Layer 11 of a small transformer language model trained on English Wikipedia (16 layers, counted from 0, width 128).
A neuron adds its activation times its output weights to the MLP's output. To switch it off is to set its activation to zero at one token and run the rest of the model.
A neuron's activation on a vector x is GELU(weights . x), where the dot is the dot product.

Input weights of the MLP neurons that the questions are about. A number n stands for (n - 128) times 0.0052.
n66: 115, 138, 94, 140, 183, 96, 102, 161, 170, 145, 82, 191, 186, 54, 151, 74, 118, 158, 94, 118, 173, 164, 169, 51, 128, 53, 211, 112, 83, 154, 88, 181, 184, 165, 124, 164, 106, 167, 78, 86, 171, 145, 159, 102, 139, 57, 102, 144, 120, 147, 122, 197, 152, 132, 175, 134, 100, 114, 94, 128, 132, 131, 155, 154, 168, 136, 75, 107, 127, 157, 55, 149, 106, 127, 120, 113, 115, 133, 60, 122, 109, 155, 104, 169, 179, 113, 110, 125, 139, 181, 155, 128, 140, 184, 112, 135, 111, 104, 173, 114, 121, 88, 157, 87, 131, 102, 63, 153, 139, 132, 168, 100, 161, 84, 151, 109, 167, 113, 93, 85, 145, 137, 103, 153, 151, 45, 181, 95
n260: 106, 131, 106, 137, 122, 178, 202, 94, 157, 171, 136, 174, 80, 108, 139, 156, 129, 35, 128, 60, 113, 96, 110, 63, 144, 116, 150, 126, 142, 73, 163, 118, 91, 80, 127, 57, 140, 149, 102, 179, 115, 133, 134, 148, 115, 148, 145, 114, 142, 189, 88, 180, 114, 129, 161, 138, 122, 145, 176, 119, 139, 117, 112, 132, 100, 82, 136, 106, 59, 117, 116, 153, 164, 148, 182, 111, 48, 112, 178, 129, 68, 136, 91, 150, 120, 184, 98, 142, 163, 142, 144, 199, 156, 155, 134, 127, 155, 125, 118, 138, 161, 185, 72, 87, 183, 127, 109, 152, 128, 186, 103, 126, 85, 109, 120, 79, 80, 141, 181, 121, 79, 95, 104, 92, 178, 117, 169, 164
n312: 153, 86, 116, 149, 155, 82, 203, 127, 78, 150, 147, 117, 137, 150, 101, 150, 147, 102, 103, 131, 128, 144, 137, 110, 94, 81, 128, 110, 111, 93, 110, 138, 108, 145, 90, 200, 125, 91, 144, 107, 179, 103, 97, 176, 172, 188, 168, 187, 135, 68, 95, 117, 86, 121, 99, 111, 108, 110, 105, 89, 123, 118, 142, 132, 94, 131, 83, 122, 112, 134, 163, 171, 164, 127, 145, 121, 128, 190, 97, 111, 143, 111, 172, 196, 93, 114, 143, 140, 78, 87, 132, 81, 168, 172, 152, 147, 100, 37, 119, 162, 153, 62, 121, 168, 87, 100, 101, 117, 175, 76, 97, 129, 157, 143, 159, 177, 149, 101, 98, 137, 122, 147, 132, 98, 132, 121, 196, 133
n409: 148, 96, 150, 203, 88, 165, 128, 100, 131, 82, 132, 92, 102, 105, 104, 106, 115, 113, 143, 167, 82, 83, 126, 126, 144, 98, 153, 125, 160, 184, 146, 145, 160, 168, 114, 95, 176, 36, 117, 141, 172, 118, 160, 160, 163, 196, 102, 118, 120, 123, 147, 89, 160, 157, 194, 142, 92, 196, 130, 62, 101, 163, 186, 95, 81, 127, 151, 87, 134, 120, 129, 89, 99, 134, 141, 115, 139, 156, 139, 146, 163, 115, 113, 131, 108, 112, 79, 111, 156, 100, 164, 103, 136, 187, 158, 172, 136, 109, 143, 118, 110, 131, 142, 84, 111, 161, 168, 133, 91, 127, 62, 156, 144, 102, 133, 88, 98, 56, 80, 196, 99, 98, 129, 95, 74, 179, 146, 229
n445: 116, 99, 84, 152, 153, 187, 158, 132, 72, 110, 141, 135, 114, 126, 95, 142, 161, 123, 122, 180, 132, 128, 98, 153, 184, 75, 158, 174, 144, 204, 142, 122, 146, 123, 119, 88, 53, 105, 99, 112, 188, 65, 107, 144, 131, 122, 114, 143, 105, 146, 147, 123, 127, 116, 135, 112, 192, 148, 99, 127, 131, 118, 127, 46, 70, 109, 82, 91, 127, 132, 152, 162, 156, 108, 128, 146, 124, 181, 121, 105, 114, 161, 249, 85, 132, 109, 199, 106, 68, 214, 83, 163, 76, 164, 120, 124, 144, 153, 219, 124, 127, 71, 150, 58, 153, 148, 210, 161, 142, 158, 94, 115, 113, 126, 140, 83, 130, 110, 133, 119, 91, 153, 88, 68, 133, 159, 101, 116
n461: 146, 91, 160, 147, 101, 131, 112, 119, 114, 80, 142, 78, 97, 166, 155, 86, 150, 144, 149, 161, 161, 90, 117, 114, 105, 101, 98, 113, 140, 119, 139, 162, 98, 130, 188, 97, 165, 132, 158, 169, 122, 141, 132, 100, 130, 137, 128, 78, 154, 103, 111, 99, 131, 160, 164, 93, 101, 97, 89, 88, 73, 170, 122, 126, 180, 117, 233, 137, 59, 101, 134, 119, 172, 104, 51, 149, 113, 158, 152, 189, 146, 163, 112, 112, 94, 123, 127, 104, 157, 109, 170, 126, 75, 112, 86, 125, 154, 118, 155, 118, 145, 135, 64, 167, 130, 176, 179, 139, 128, 124, 92, 120, 167, 157, 134, 149, 157, 128, 108, 103, 67, 117, 176, 142, 161, 172, 80, 167

Output weights of the MLP neurons that the questions are about. A number n stands for (n - 128) times 0.0032.
n66: 116, 140, 128, 135, 195, 112, 150, 146, 112, 99, 166, 114, 135, 134, 100, 129, 139, 165, 117, 144, 122, 137, 105, 93, 142, 129, 146, 108, 102, 110, 142, 161, 251, 134, 143, 170, 116, 142, 127, 130, 109, 121, 110, 134, 157, 110, 129, 142, 119, 171, 141, 156, 157, 130, 109, 107, 115, 142, 137, 135, 135, 99, 107, 94, 187, 104, 145, 165, 86, 151, 65, 132, 134, 115, 120, 120, 126, 131, 106, 149, 68, 134, 110, 126, 113, 132, 146, 114, 121, 87, 160, 133, 115, 193, 137, 141, 107, 102, 107, 47, 149, 93, 139, 146, 109, 135, 129, 159, 122, 90, 102, 117, 119, 133, 125, 143, 109, 102, 96, 103, 134, 122, 127, 145, 112, 128, 118, 163
n260: 121, 163, 134, 107, 109, 118, 86, 161, 144, 92, 81, 201, 159, 119, 103, 133, 93, 74, 108, 108, 85, 154, 103, 149, 133, 115, 136, 160, 115, 147, 103, 96, 124, 159, 134, 149, 83, 98, 157, 189, 136, 130, 94, 133, 149, 128, 110, 182, 110, 83, 195, 126, 109, 107, 110, 87, 83, 159, 96, 114, 122, 162, 114, 108, 131, 136, 124, 143, 139, 142, 133, 120, 125, 124, 66, 124, 147, 142, 85, 77, 157, 143, 157, 100, 113, 121, 136, 104, 114, 109, 151, 142, 146, 114, 108, 143, 131, 171, 191, 135, 146, 141, 120, 146, 157, 156, 130, 120, 145, 107, 130, 153, 154, 98, 115, 191, 134, 150, 75, 103, 127, 164, 154, 73, 137, 207, 115, 137
n312: 149, 119, 150, 132, 95, 165, 122, 157, 136, 113, 124, 116, 105, 119, 155, 139, 134, 115, 156, 146, 144, 137, 131, 218, 170, 121, 97, 173, 121, 122, 203, 120, 131, 120, 105, 128, 117, 140, 156, 131, 142, 100, 198, 96, 88, 74, 132, 152, 116, 120, 115, 106, 95, 152, 160, 129, 121, 95, 144, 97, 116, 107, 115, 129, 115, 170, 132, 109, 166, 100, 99, 127, 114, 112, 136, 125, 155, 75, 133, 118, 111, 199, 95, 130, 151, 94, 149, 155, 109, 112, 155, 132, 137, 125, 108, 140, 146, 153, 177, 111, 114, 145, 115, 105, 95, 134, 102, 102, 202, 123, 149, 122, 145, 118, 54, 95, 73, 108, 175, 116, 136, 99, 134, 149, 105, 139, 113, 128
n409: 129, 94, 130, 146, 153, 114, 156, 117, 91, 116, 122, 207, 163, 97, 162, 130, 146, 119, 133, 92, 135, 131, 104, 165, 118, 176, 125, 109, 89, 141, 109, 79, 107, 134, 141, 127, 90, 162, 133, 146, 101, 153, 113, 118, 109, 113, 142, 99, 121, 122, 141, 124, 85, 99, 126, 85, 152, 72, 122, 156, 146, 125, 97, 149, 119, 222, 152, 105, 120, 157, 121, 201, 53, 145, 167, 131, 110, 110, 160, 121, 58, 152, 134, 126, 153, 170, 135, 91, 104, 141, 131, 142, 126, 132, 118, 159, 127, 78, 146, 157, 148, 111, 114, 160, 114, 127, 90, 108, 107, 106, 135, 126, 148, 113, 131, 160, 108, 180, 210, 106, 129, 144, 121, 143, 120, 135, 108, 92
n445: 149, 148, 144, 143, 143, 122, 121, 156, 131, 120, 118, 111, 140, 103, 118, 119, 169, 148, 142, 92, 144, 145, 140, 136, 79, 151, 135, 100, 132, 109, 137, 122, 127, 156, 119, 122, 170, 125, 128, 139, 83, 172, 121, 131, 156, 130, 88, 121, 155, 72, 101, 134, 86, 135, 129, 176, 98, 52, 159, 88, 115, 174, 146, 125, 170, 163, 139, 182, 123, 106, 140, 122, 121, 162, 97, 125, 128, 157, 98, 141, 145, 116, 84, 125, 82, 173, 72, 81, 154, 78, 141, 95, 120, 124, 121, 103, 117, 183, 167, 135, 139, 126, 111, 166, 108, 145, 119, 106, 105, 125, 146, 106, 135, 83, 82, 168, 126, 144, 121, 135, 139, 143, 168, 175, 123, 151, 94, 106
n461: 134, 138, 158, 104, 131, 150, 109, 123, 102, 129, 108, 141, 120, 151, 149, 171, 139, 123, 108, 114, 112, 159, 101, 85, 139, 130, 143, 145, 163, 130, 130, 165, 126, 107, 69, 87, 122, 104, 135, 102, 111, 80, 148, 150, 120, 127, 116, 120, 152, 156, 126, 139, 102, 180, 97, 159, 155, 86, 141, 132, 148, 110, 118, 143, 118, 137, 130, 161, 136, 159, 179, 120, 120, 153, 147, 95, 142, 81, 87, 89, 81, 128, 172, 110, 164, 102, 119, 150, 106, 118, 78, 114, 139, 147, 138, 120, 127, 145, 98, 81, 157, 132, 178, 155, 151, 112, 82, 96, 83, 114, 162, 142, 112, 119, 186, 109, 113, 133, 91, 122, 150, 181, 150, 132, 124, 105, 193, 147

Each question names a token from some text and the token that comes next. It shows the vector x that enters the MLP there. A number n stands for (n - 128) times 0.036.

Then comes g, the gradient of the next token's log-probability with respect to the MLP's output, scaled to length 1. A neuron's effect is roughly proportional to its activation times (output weights . g). A number n stands for (n - 128) times 0.0032.

"Ch", then "es"
x: 90, 149, 142, 140, 164, 87, 138, 97, 88, 181, 188, 155, 119, 153, 141, 137, 58, 119, 109, 85, 106, 72, 124, 155, 161, 190, 163, 142, 155, 105, 131, 88, 62, 164, 84, 103, 109, 103, 132, 146, 76, 142, 115, 96, 121, 114, 133, 135, 118, 132, 168, 128, 130, 143, 153, 132, 146, 110, 188, 130, 128, 134, 111, 175, 143, 133, 119, 139, 100, 114, 147, 134, 100, 124, 129, 110, 144, 67, 90, 92, 148, 129, 147, 97, 160, 75, 119, 109, 144, 97, 136, 140, 142, 95, 125, 143, 146, 160, 140, 91, 130, 124, 125, 136, 112, 144, 143, 177, 142, 192, 136, 147, 104, 124, 164, 110, 92, 129, 175, 113, 156, 158, 85, 183, 142, 137, 154, 121
g: 147, 131, 171, 135, 149, 184, 91, 77, 134, 100, 80, 102, 116, 150, 100, 146, 64, 109, 126, 125, 109, 94, 110, 116, 150, 120, 127, 139, 123, 164, 79, 140, 112, 133, 140, 124, 145, 139, 158, 133, 165, 134, 138, 115, 84, 156, 164, 124, 134, 156, 111, 94, 122, 123, 165, 159, 110, 101, 109, 151, 105, 159, 144, 156, 163, 132, 128, 165, 162, 63, 130, 99, 37, 162, 107, 93, 152, 145, 147, 128, 154, 114, 147, 204, 146, 136, 133, 81, 119, 86, 111, 162, 100, 90, 154, 122, 99, 126, 107, 113, 89, 147, 159, 99, 116, 126, 150, 156, 137, 147, 111, 155, 161, 94, 172, 120, 121, 148, 157, 118, 118, 99, 99, 124, 135, 165, 120, 152
Which neuron, switched off, lowers the next token's probability most? n260

"Outstanding", then " En"
x: 92, 133, 127, 82, 143, 85, 130, 82, 121, 180, 91, 121, 103, 136, 163, 124, 125, 121, 172, 122, 152, 101, 102, 117, 177, 155, 120, 165, 103, 139, 132, 155, 79, 155, 85, 83, 160, 152, 164, 90, 113, 131, 143, 158, 119, 159, 156, 125, 92, 82, 140, 159, 118, 100, 124, 83, 214, 80, 94, 128, 101, 169, 136, 152, 123, 163, 163, 188, 133, 90, 99, 115, 182, 145, 81, 113, 126, 122, 104, 110, 97, 141, 142, 138, 157, 103, 126, 148, 109, 81, 156, 133, 93, 72, 159, 122, 162, 179, 133, 141, 108, 129, 141, 182, 120, 116, 157, 175, 128, 147, 54, 127, 130, 145, 115, 128, 111, 104, 119, 156, 183, 136, 99, 106, 98, 164, 105, 172
g: 128, 148, 112, 107, 120, 93, 110, 75, 158, 133, 130, 124, 118, 63, 139, 127, 91, 96, 143, 147, 122, 173, 90, 153, 91, 132, 92, 160, 127, 134, 109, 115, 138, 137, 154, 114, 135, 99, 111, 118, 137, 116, 156, 137, 118, 192, 174, 133, 132, 123, 146, 91, 116, 113, 125, 144, 141, 94, 149, 133, 203, 135, 95, 163, 178, 99, 151, 135, 102, 149, 127, 96, 137, 166, 122, 127, 202, 102, 122, 108, 151, 126, 193, 130, 166, 104, 118, 133, 143, 118, 96, 105, 175, 151, 133, 147, 64, 131, 130, 80, 132, 108, 169, 103, 74, 113, 131, 104, 134, 132, 76, 161, 110, 155, 145, 124, 111, 154, 145, 121, 84, 155, 89, 98, 135, 161, 148, 165
Which neuron, switched off, lowers the next token's probability most? n461

"d", then " H"
x: 99, 136, 185, 103, 83, 85, 124, 112, 140, 153, 146, 133, 65, 107, 102, 118, 142, 135, 111, 162, 131, 81, 155, 176, 76, 75, 166, 116, 158, 84, 137, 107, 83, 101, 128, 148, 124, 126, 167, 72, 135, 132, 107, 100, 186, 108, 138, 150, 96, 123, 113, 136, 132, 118, 102, 93, 129, 124, 123, 154, 145, 178, 163, 128, 152, 112, 111, 104, 212, 145, 57, 140, 159, 125, 152, 146, 127, 161, 110, 140, 153, 131, 151, 121, 142, 112, 138, 168, 114, 161, 152, 191, 175, 87, 147, 101, 82, 87, 112, 137, 129, 86, 155, 118, 130, 174, 164, 120, 161, 100, 94, 117, 178, 108, 37, 144, 153, 146, 114, 165, 101, 138, 125, 56, 107, 173, 185, 161
g: 145, 108, 118, 142, 172, 104, 110, 128, 96, 78, 104, 171, 116, 138, 108, 120, 125, 102, 134, 121, 153, 218, 144, 128, 193, 110, 159, 125, 112, 134, 149, 155, 106, 114, 142, 157, 112, 132, 163, 126, 153, 111, 122, 121, 145, 133, 145, 166, 155, 45, 151, 119, 64, 127, 154, 128, 125, 121, 105, 82, 90, 119, 131, 151, 110, 120, 133, 189, 126, 162, 162, 131, 153, 124, 159, 142, 163, 90, 148, 123, 91, 188, 105, 121, 90, 184, 89, 134, 117, 133, 119, 139, 111, 122, 129, 146, 148, 170, 164, 136, 109, 122, 119, 123, 115, 108, 125, 97, 147, 113, 123, 83, 158, 75, 96, 159, 72, 97, 107, 110, 96, 110, 164, 124, 133, 128, 109, 152
Which neuron, switched off, lowers the next token's probability most? n312

"r", then "or"
x: 116, 142, 149, 123, 163, 91, 166, 132, 165, 154, 121, 88, 100, 116, 173, 125, 130, 113, 134, 118, 110, 109, 152, 128, 108, 138, 197, 111, 104, 143, 95, 89, 96, 163, 109, 62, 139, 137, 140, 114, 72, 130, 149, 103, 136, 112, 171, 134, 111, 124, 221, 224, 113, 111, 130, 157, 147, 144, 136, 114, 111, 181, 114, 136, 157, 112, 55, 102, 169, 139, 57, 156, 125, 101, 145, 113, 123, 87, 106, 127, 147, 121, 120, 100, 108, 115, 61, 160, 161, 120, 112, 129, 128, 125, 158, 134, 170, 126, 91, 101, 85, 102, 146, 96, 87, 167, 150, 118, 124, 161, 144, 87, 114, 163, 63, 193, 185, 132, 74, 176, 143, 155, 179, 171, 79, 143, 169, 140
g: 124, 168, 139, 110, 106, 122, 160, 196, 66, 107, 148, 128, 129, 115, 118, 99, 93, 119, 107, 99, 113, 144, 101, 85, 125, 148, 127, 118, 69, 150, 129, 107, 133, 149, 118, 144, 90, 170, 147, 133, 138, 110, 119, 160, 158, 112, 122, 124, 115, 146, 128, 162, 146, 136, 157, 134, 112, 122, 142, 134, 125, 147, 142, 159, 155, 170, 184, 175, 105, 120, 152, 140, 131, 138, 86, 103, 130, 168, 111, 136, 93, 78, 146, 108, 125, 114, 112, 129, 145, 142, 154, 123, 148, 64, 133, 161, 112, 103, 73, 43, 207, 105, 99, 60, 128, 135, 127, 146, 125, 138, 125, 96, 151, 157, 184, 150, 100, 138, 123, 129, 159, 98, 157, 162, 131, 134, 105, 102
Which neuron, switched off, lowers the next token's probability most? n66

"0", then ","
x: 117, 99, 152, 143, 105, 103, 93, 131, 151, 126, 179, 136, 96, 90, 149, 116, 140, 129, 170, 140, 141, 142, 116, 142, 166, 98, 110, 112, 151, 118, 168, 140, 84, 129, 132, 70, 158, 87, 160, 110, 122, 128, 107, 139, 165, 115, 185, 134, 67, 138, 75, 171, 124, 160, 114, 111, 88, 121, 177, 136, 105, 178, 162, 133, 125, 178, 74, 107, 155, 78, 151, 56, 101, 189, 146, 95, 123, 115, 154, 130, 124, 110, 107, 92, 186, 116, 86, 139, 144, 156, 141, 122, 112, 96, 104, 120, 174, 127, 152, 156, 113, 108, 151, 88, 100, 151, 182, 166, 130, 124, 66, 184, 146, 127, 103, 103, 139, 98, 127, 144, 143, 209, 86, 118, 111, 148, 165, 110
g: 142, 104, 124, 121, 96, 125, 114, 149, 172, 98, 165, 93, 151, 114, 142, 163, 160, 196, 78, 158, 170, 68, 157, 149, 115, 168, 165, 115, 121, 102, 140, 162, 147, 143, 111, 142, 188, 146, 176, 115, 142, 128, 124, 156, 99, 103, 110, 134, 83, 132, 120, 113, 147, 105, 120, 129, 138, 109, 151, 116, 120, 139, 126, 167, 102, 138, 111, 137, 114, 99, 118, 98, 66, 142, 135, 67, 100, 121, 128, 171, 149, 85, 93, 110, 178, 105, 138, 112, 150, 132, 110, 123, 161, 136, 74, 152, 101, 103, 80, 153, 106, 89, 155, 136, 133, 119, 124, 182, 157, 167, 157, 128, 126, 119, 87, 128, 200, 109, 104, 148, 128, 123, 109, 105, 118, 93, 141, 128
Which neuron, switched off, raises the next token's probability most? n409

"f", then "itch"
x: 117, 80, 161, 78, 167, 85, 134, 129, 191, 144, 181, 117, 101, 115, 130, 124, 104, 162, 113, 70, 121, 78, 115, 215, 135, 171, 123, 70, 145, 99, 189, 119, 107, 164, 79, 132, 137, 75, 63, 84, 130, 91, 106, 126, 168, 89, 146, 130, 108, 81, 133, 151, 140, 142, 168, 152, 81, 89, 162, 150, 92, 115, 132, 165, 144, 131, 142, 112, 164, 111, 118, 99, 161, 78, 173, 176, 190, 138, 93, 122, 141, 170, 141, 129, 144, 69, 119, 118, 82, 191, 144, 200, 167, 93, 139, 105, 121, 124, 83, 121, 144, 124, 141, 169, 144, 165, 180, 178, 119, 150, 113, 97, 126, 94, 105, 120, 137, 117, 127, 58, 166, 165, 124, 128, 102, 98, 157, 143
g: 98, 89, 138, 129, 165, 124, 107, 151, 108, 109, 143, 99, 143, 107, 147, 132, 191, 143, 110, 172, 146, 106, 138, 136, 126, 86, 59, 137, 107, 75, 83, 131, 114, 135, 121, 151, 101, 187, 113, 124, 109, 127, 96, 118, 149, 161, 135, 104, 106, 144, 152, 100, 119, 186, 145, 102, 134, 95, 167, 121, 100, 85, 127, 71, 123, 97, 159, 172, 140, 127, 145, 123, 189, 101, 110, 108, 148, 153, 117, 140, 133, 169, 130, 112, 81, 161, 164, 91, 125, 141, 110, 132, 124, 166, 108, 90, 156, 132, 155, 79, 86, 122, 60, 137, 148, 145, 130, 129, 121, 148, 142, 144, 104, 130, 164, 109, 162, 140, 163, 120, 142, 89, 177, 139, 122, 152, 151, 168
Which neuron, switched off, lowers the next token's probability most? n66

")", then " blame"
x: 134, 125, 138, 140, 106, 127, 68, 147, 98, 169, 121, 127, 117, 127, 120, 138, 120, 126, 149, 163, 107, 94, 118, 215, 127, 108, 121, 102, 127, 151, 138, 126, 57, 108, 80, 104, 139, 138, 62, 91, 113, 164, 164, 129, 145, 116, 154, 152, 153, 120, 125, 171, 121, 131, 169, 118, 135, 76, 176, 152, 93, 122, 181, 147, 126, 112, 122, 103, 170, 124, 174, 116, 169, 108, 151, 97, 140, 106, 138, 139, 141, 126, 158, 158, 111, 92, 100, 108, 103, 142, 152, 121, 115, 81, 99, 104, 112, 186, 119, 145, 144, 110, 91, 122, 149, 228, 147, 107, 131, 107, 93, 153, 107, 124, 167, 144, 180, 118, 127, 139, 133, 137, 140, 113, 102, 145, 154, 103
g: 120, 89, 90, 154, 104, 102, 121, 154, 93, 161, 90, 128, 112, 150, 185, 109, 109, 157, 131, 101, 136, 161, 158, 198, 160, 98, 142, 158, 101, 117, 148, 105, 115, 133, 90, 116, 162, 108, 158, 131, 90, 163, 112, 179, 142, 128, 148, 142, 155, 96, 139, 97, 131, 94, 138, 170, 101, 94, 112, 120, 82, 73, 164, 136, 102, 123, 141, 158, 90, 133, 97, 145, 85, 150, 132, 149, 137, 106, 49, 120, 114, 121, 92, 124, 132, 145, 155, 141, 116, 111, 157, 93, 166, 156, 122, 112, 167, 109, 144, 89, 178, 159, 113, 85, 118, 131, 154, 98, 159, 144, 151, 106, 133, 117, 155, 110, 149, 145, 73, 188, 141, 150, 127, 126, 145, 126, 138, 121
Which neuron, switched off, lowers the next token's probability most? n445

"===", then " S"
x: 124, 150, 149, 120, 147, 121, 106, 107, 144, 167, 143, 116, 128, 130, 161, 100, 101, 126, 196, 137, 117, 124, 136, 187, 141, 186, 98, 130, 112, 139, 80, 82, 71, 108, 122, 87, 146, 142, 95, 86, 160, 85, 143, 138, 156, 129, 87, 153, 108, 97, 138, 146, 109, 119, 186, 135, 160, 120, 102, 174, 81, 153, 120, 108, 87, 191, 125, 172, 154, 81, 145, 56, 162, 145, 129, 100, 108, 122, 97, 108, 115, 145, 163, 117, 149, 126, 108, 91, 165, 145, 118, 142, 110, 74, 146, 103, 125, 140, 134, 141, 127, 148, 143, 91, 80, 146, 158, 135, 117, 133, 102, 120, 152, 142, 128, 134, 158, 170, 155, 138, 138, 166, 130, 149, 110, 101, 137, 134
g: 175, 129, 150, 118, 135, 156, 128, 115, 96, 115, 123, 159, 66, 201, 95, 108, 185, 107, 140, 139, 154, 185, 138, 86, 128, 122, 156, 163, 96, 131, 104, 146, 95, 100, 116, 129, 87, 177, 156, 90, 157, 135, 112, 133, 155, 113, 149, 153, 75, 136, 102, 134, 74, 137, 117, 110, 108, 141, 119, 105, 138, 170, 131, 169, 148, 135, 109, 146, 150, 89, 131, 103, 132, 103, 125, 114, 142, 101, 142, 160, 138, 139, 145, 170, 150, 152, 149, 139, 129, 120, 148, 71, 131, 106, 142, 99, 106, 202, 113, 150, 140, 144, 127, 181, 124, 129, 164, 140, 131, 88, 126, 64, 121, 92, 107, 142, 96, 106, 95, 128, 137, 91, 126, 104, 99, 155, 80, 153
Which neuron, switched off, lowers the next token's probability most? n445

" the", then "ft"
x: 150, 161, 124, 101, 120, 146, 120, 105, 134, 154, 134, 142, 120, 125, 146, 112, 114, 96, 140, 116, 135, 107, 130, 142, 140, 109, 100, 119, 140, 151, 82, 121, 21, 121, 99, 82, 123, 150, 127, 111, 124, 119, 107, 151, 180, 125, 144, 137, 137, 118, 150, 165, 123, 133, 146, 155, 142, 91, 140, 107, 129, 137, 142, 145, 144, 146, 114, 181, 145, 122, 113, 84, 133, 113, 102, 130, 115, 145, 135, 116, 159, 131, 125, 142, 124, 148, 93, 128, 136, 135, 114, 118, 119, 85, 170, 134, 169, 139, 111, 109, 120, 122, 165, 92, 104, 128, 163, 189, 120, 128, 125, 129, 99, 120, 139, 146, 141, 108, 109, 158, 158, 135, 113, 166, 123, 182, 140, 138
g: 143, 138, 113, 100, 116, 137, 133, 105, 141, 129, 82, 59, 151, 111, 106, 166, 83, 162, 88, 120, 117, 110, 175, 103, 152, 98, 109, 90, 136, 144, 145, 130, 125, 124, 127, 128, 165, 122, 113, 136, 124, 112, 127, 77, 141, 122, 101, 157, 181, 164, 159, 99, 157, 166, 170, 144, 106, 122, 106, 187, 95, 121, 160, 147, 89, 108, 101, 118, 123, 136, 124, 158, 108, 165, 100, 123, 142, 78, 103, 167, 129, 167, 123, 194, 133, 179, 77, 81, 184, 141, 111, 163, 148, 132, 149, 146, 134, 103, 154, 117, 133, 110, 153, 99, 104, 113, 119, 127, 130, 143, 135, 142, 82, 137, 167, 136, 106, 128, 127, 58, 112, 125, 173, 129, 131, 159, 80, 143
Which neuron, switched off, raises the next token's probability most? n409

" ", then "vil"
x: 94, 116, 120, 110, 143, 152, 103, 103, 106, 190, 122, 137, 120, 138, 151, 158, 96, 150, 149, 141, 119, 121, 109, 152, 135, 146, 124, 93, 161, 157, 118, 82, 45, 193, 117, 60, 178, 153, 159, 109, 122, 128, 93, 112, 131, 150, 120, 132, 143, 112, 121, 169, 157, 121, 110, 144, 155, 133, 106, 135, 114, 119, 153, 150, 106, 142, 98, 151, 155, 130, 123, 92, 110, 120, 135, 116, 131, 134, 132, 134, 108, 106, 114, 129, 93, 110, 152, 117, 151, 151, 137, 160, 85, 63, 166, 106, 137, 106, 87, 137, 126, 136, 141, 96, 113, 136, 140, 157, 172, 192, 124, 118, 144, 160, 92, 116, 124, 141, 129, 123, 129, 181, 133, 122, 111, 135, 151, 114
g: 141, 180, 202, 140, 127, 106, 152, 125, 86, 98, 89, 95, 80, 105, 160, 155, 107, 109, 93, 111, 104, 146, 117, 116, 118, 108, 111, 141, 151, 147, 107, 111, 110, 117, 147, 89, 72, 95, 125, 182, 118, 189, 141, 130, 105, 103, 79, 166, 196, 132, 116, 161, 138, 138, 125, 157, 63, 129, 99, 98, 164, 121, 151, 125, 111, 125, 158, 101, 108, 149, 117, 120, 156, 157, 103, 146, 153, 104, 96, 121, 147, 155, 154, 119, 152, 132, 138, 148, 123, 96, 168, 114, 77, 84, 152, 155, 139, 91, 126, 127, 145, 134, 103, 169, 178, 112, 135, 136, 134, 148, 161, 139, 76, 108, 169, 135, 124, 113, 103, 134, 147, 87, 176, 142, 137, 145, 141, 111
Which neuron, switched off, lowers the next token's probability most? n260

"chi", then "o"
x: 152, 159, 125, 167, 86, 143, 143, 93, 110, 143, 181, 102, 79, 133, 109, 172, 57, 110, 101, 97, 173, 113, 73, 151, 176, 104, 107, 103, 160, 123, 138, 141, 95, 111, 89, 143, 122, 88, 111, 97, 168, 113, 149, 156, 141, 101, 214, 121, 94, 163, 145, 160, 158, 77, 114, 97, 99, 84, 157, 134, 103, 173, 165, 121, 124, 163, 100, 156, 134, 97, 79, 133, 116, 175, 134, 95, 176, 158, 135, 152, 82, 156, 147, 162, 84, 143, 149, 168, 102, 125, 141, 103, 126, 59, 93, 53, 71, 159, 108, 173, 169, 66, 125, 96, 143, 120, 212, 86, 138, 132, 109, 146, 144, 195, 189, 163, 144, 142, 131, 139, 151, 128, 95, 132, 115, 108, 156, 127
g: 162, 69, 149, 112, 106, 130, 139, 151, 101, 130, 146, 123, 103, 112, 91, 161, 122, 128, 147, 76, 154, 129, 98, 190, 154, 142, 136, 150, 116, 158, 100, 94, 130, 118, 102, 130, 169, 151, 159, 119, 150, 146, 117, 106, 92, 93, 100, 129, 96, 91, 124, 155, 106, 88, 131, 167, 116, 117, 169, 137, 139, 159, 145, 124, 160, 130, 146, 179, 103, 139, 88, 146, 177, 110, 160, 118, 102, 162, 124, 87, 113, 111, 83, 119, 159, 124, 169, 92, 100, 118, 134, 105, 146, 136, 158, 182, 139, 107, 85, 99, 133, 63, 132, 140, 87, 115, 150, 100, 140, 167, 99, 164, 109, 147, 118, 69, 112, 157, 146, 139, 139, 115, 144, 102, 116, 161, 153, 200
Which neuron, switched off, lowers the next token's probability most? n312

"ine", then " Av"
x: 139, 171, 98, 154, 104, 131, 151, 126, 106, 166, 129, 131, 96, 118, 160, 168, 108, 136, 139, 69, 137, 150, 122, 198, 124, 149, 128, 162, 126, 148, 140, 109, 81, 97, 139, 160, 93, 100, 202, 106, 124, 154, 139, 143, 125, 134, 165, 187, 137, 90, 125, 147, 119, 68, 146, 75, 122, 151, 173, 124, 97, 159, 175, 148, 134, 169, 85, 76, 190, 147, 138, 97, 118, 77, 85, 155, 102, 132, 118, 96, 158, 179, 52, 124, 126, 87, 124, 155, 139, 125, 142, 87, 118, 72, 171, 103, 120, 94, 83, 171, 132, 61, 151, 116, 76, 102, 185, 117, 170, 158, 124, 102, 152, 179, 82, 83, 121, 146, 134, 112, 145, 151, 128, 107, 156, 148, 117, 133
g: 154, 146, 118, 158, 117, 163, 111, 113, 128, 117, 133, 129, 162, 103, 114, 128, 133, 119, 87, 159, 132, 132, 142, 113, 157, 109, 112, 136, 128, 147, 102, 197, 82, 117, 141, 121, 100, 128, 162, 81, 138, 99, 149, 129, 156, 157, 136, 171, 167, 96, 138, 168, 95, 145, 162, 97, 143, 95, 111, 114, 106, 105, 116, 119, 80, 144, 123, 149, 115, 121, 152, 171, 133, 153, 96, 155, 194, 111, 92, 127, 123, 147, 130, 126, 97, 162, 80, 76, 136, 179, 85, 151, 89, 133, 94, 154, 129, 199, 119, 124, 148, 195, 88, 156, 119, 152, 108, 105, 138, 153, 153, 109, 164, 91, 106, 112, 123, 131, 158, 128, 101, 87, 128, 130, 127, 58, 89, 136
Which neuron, switched off, lowers the next token's probability most? n312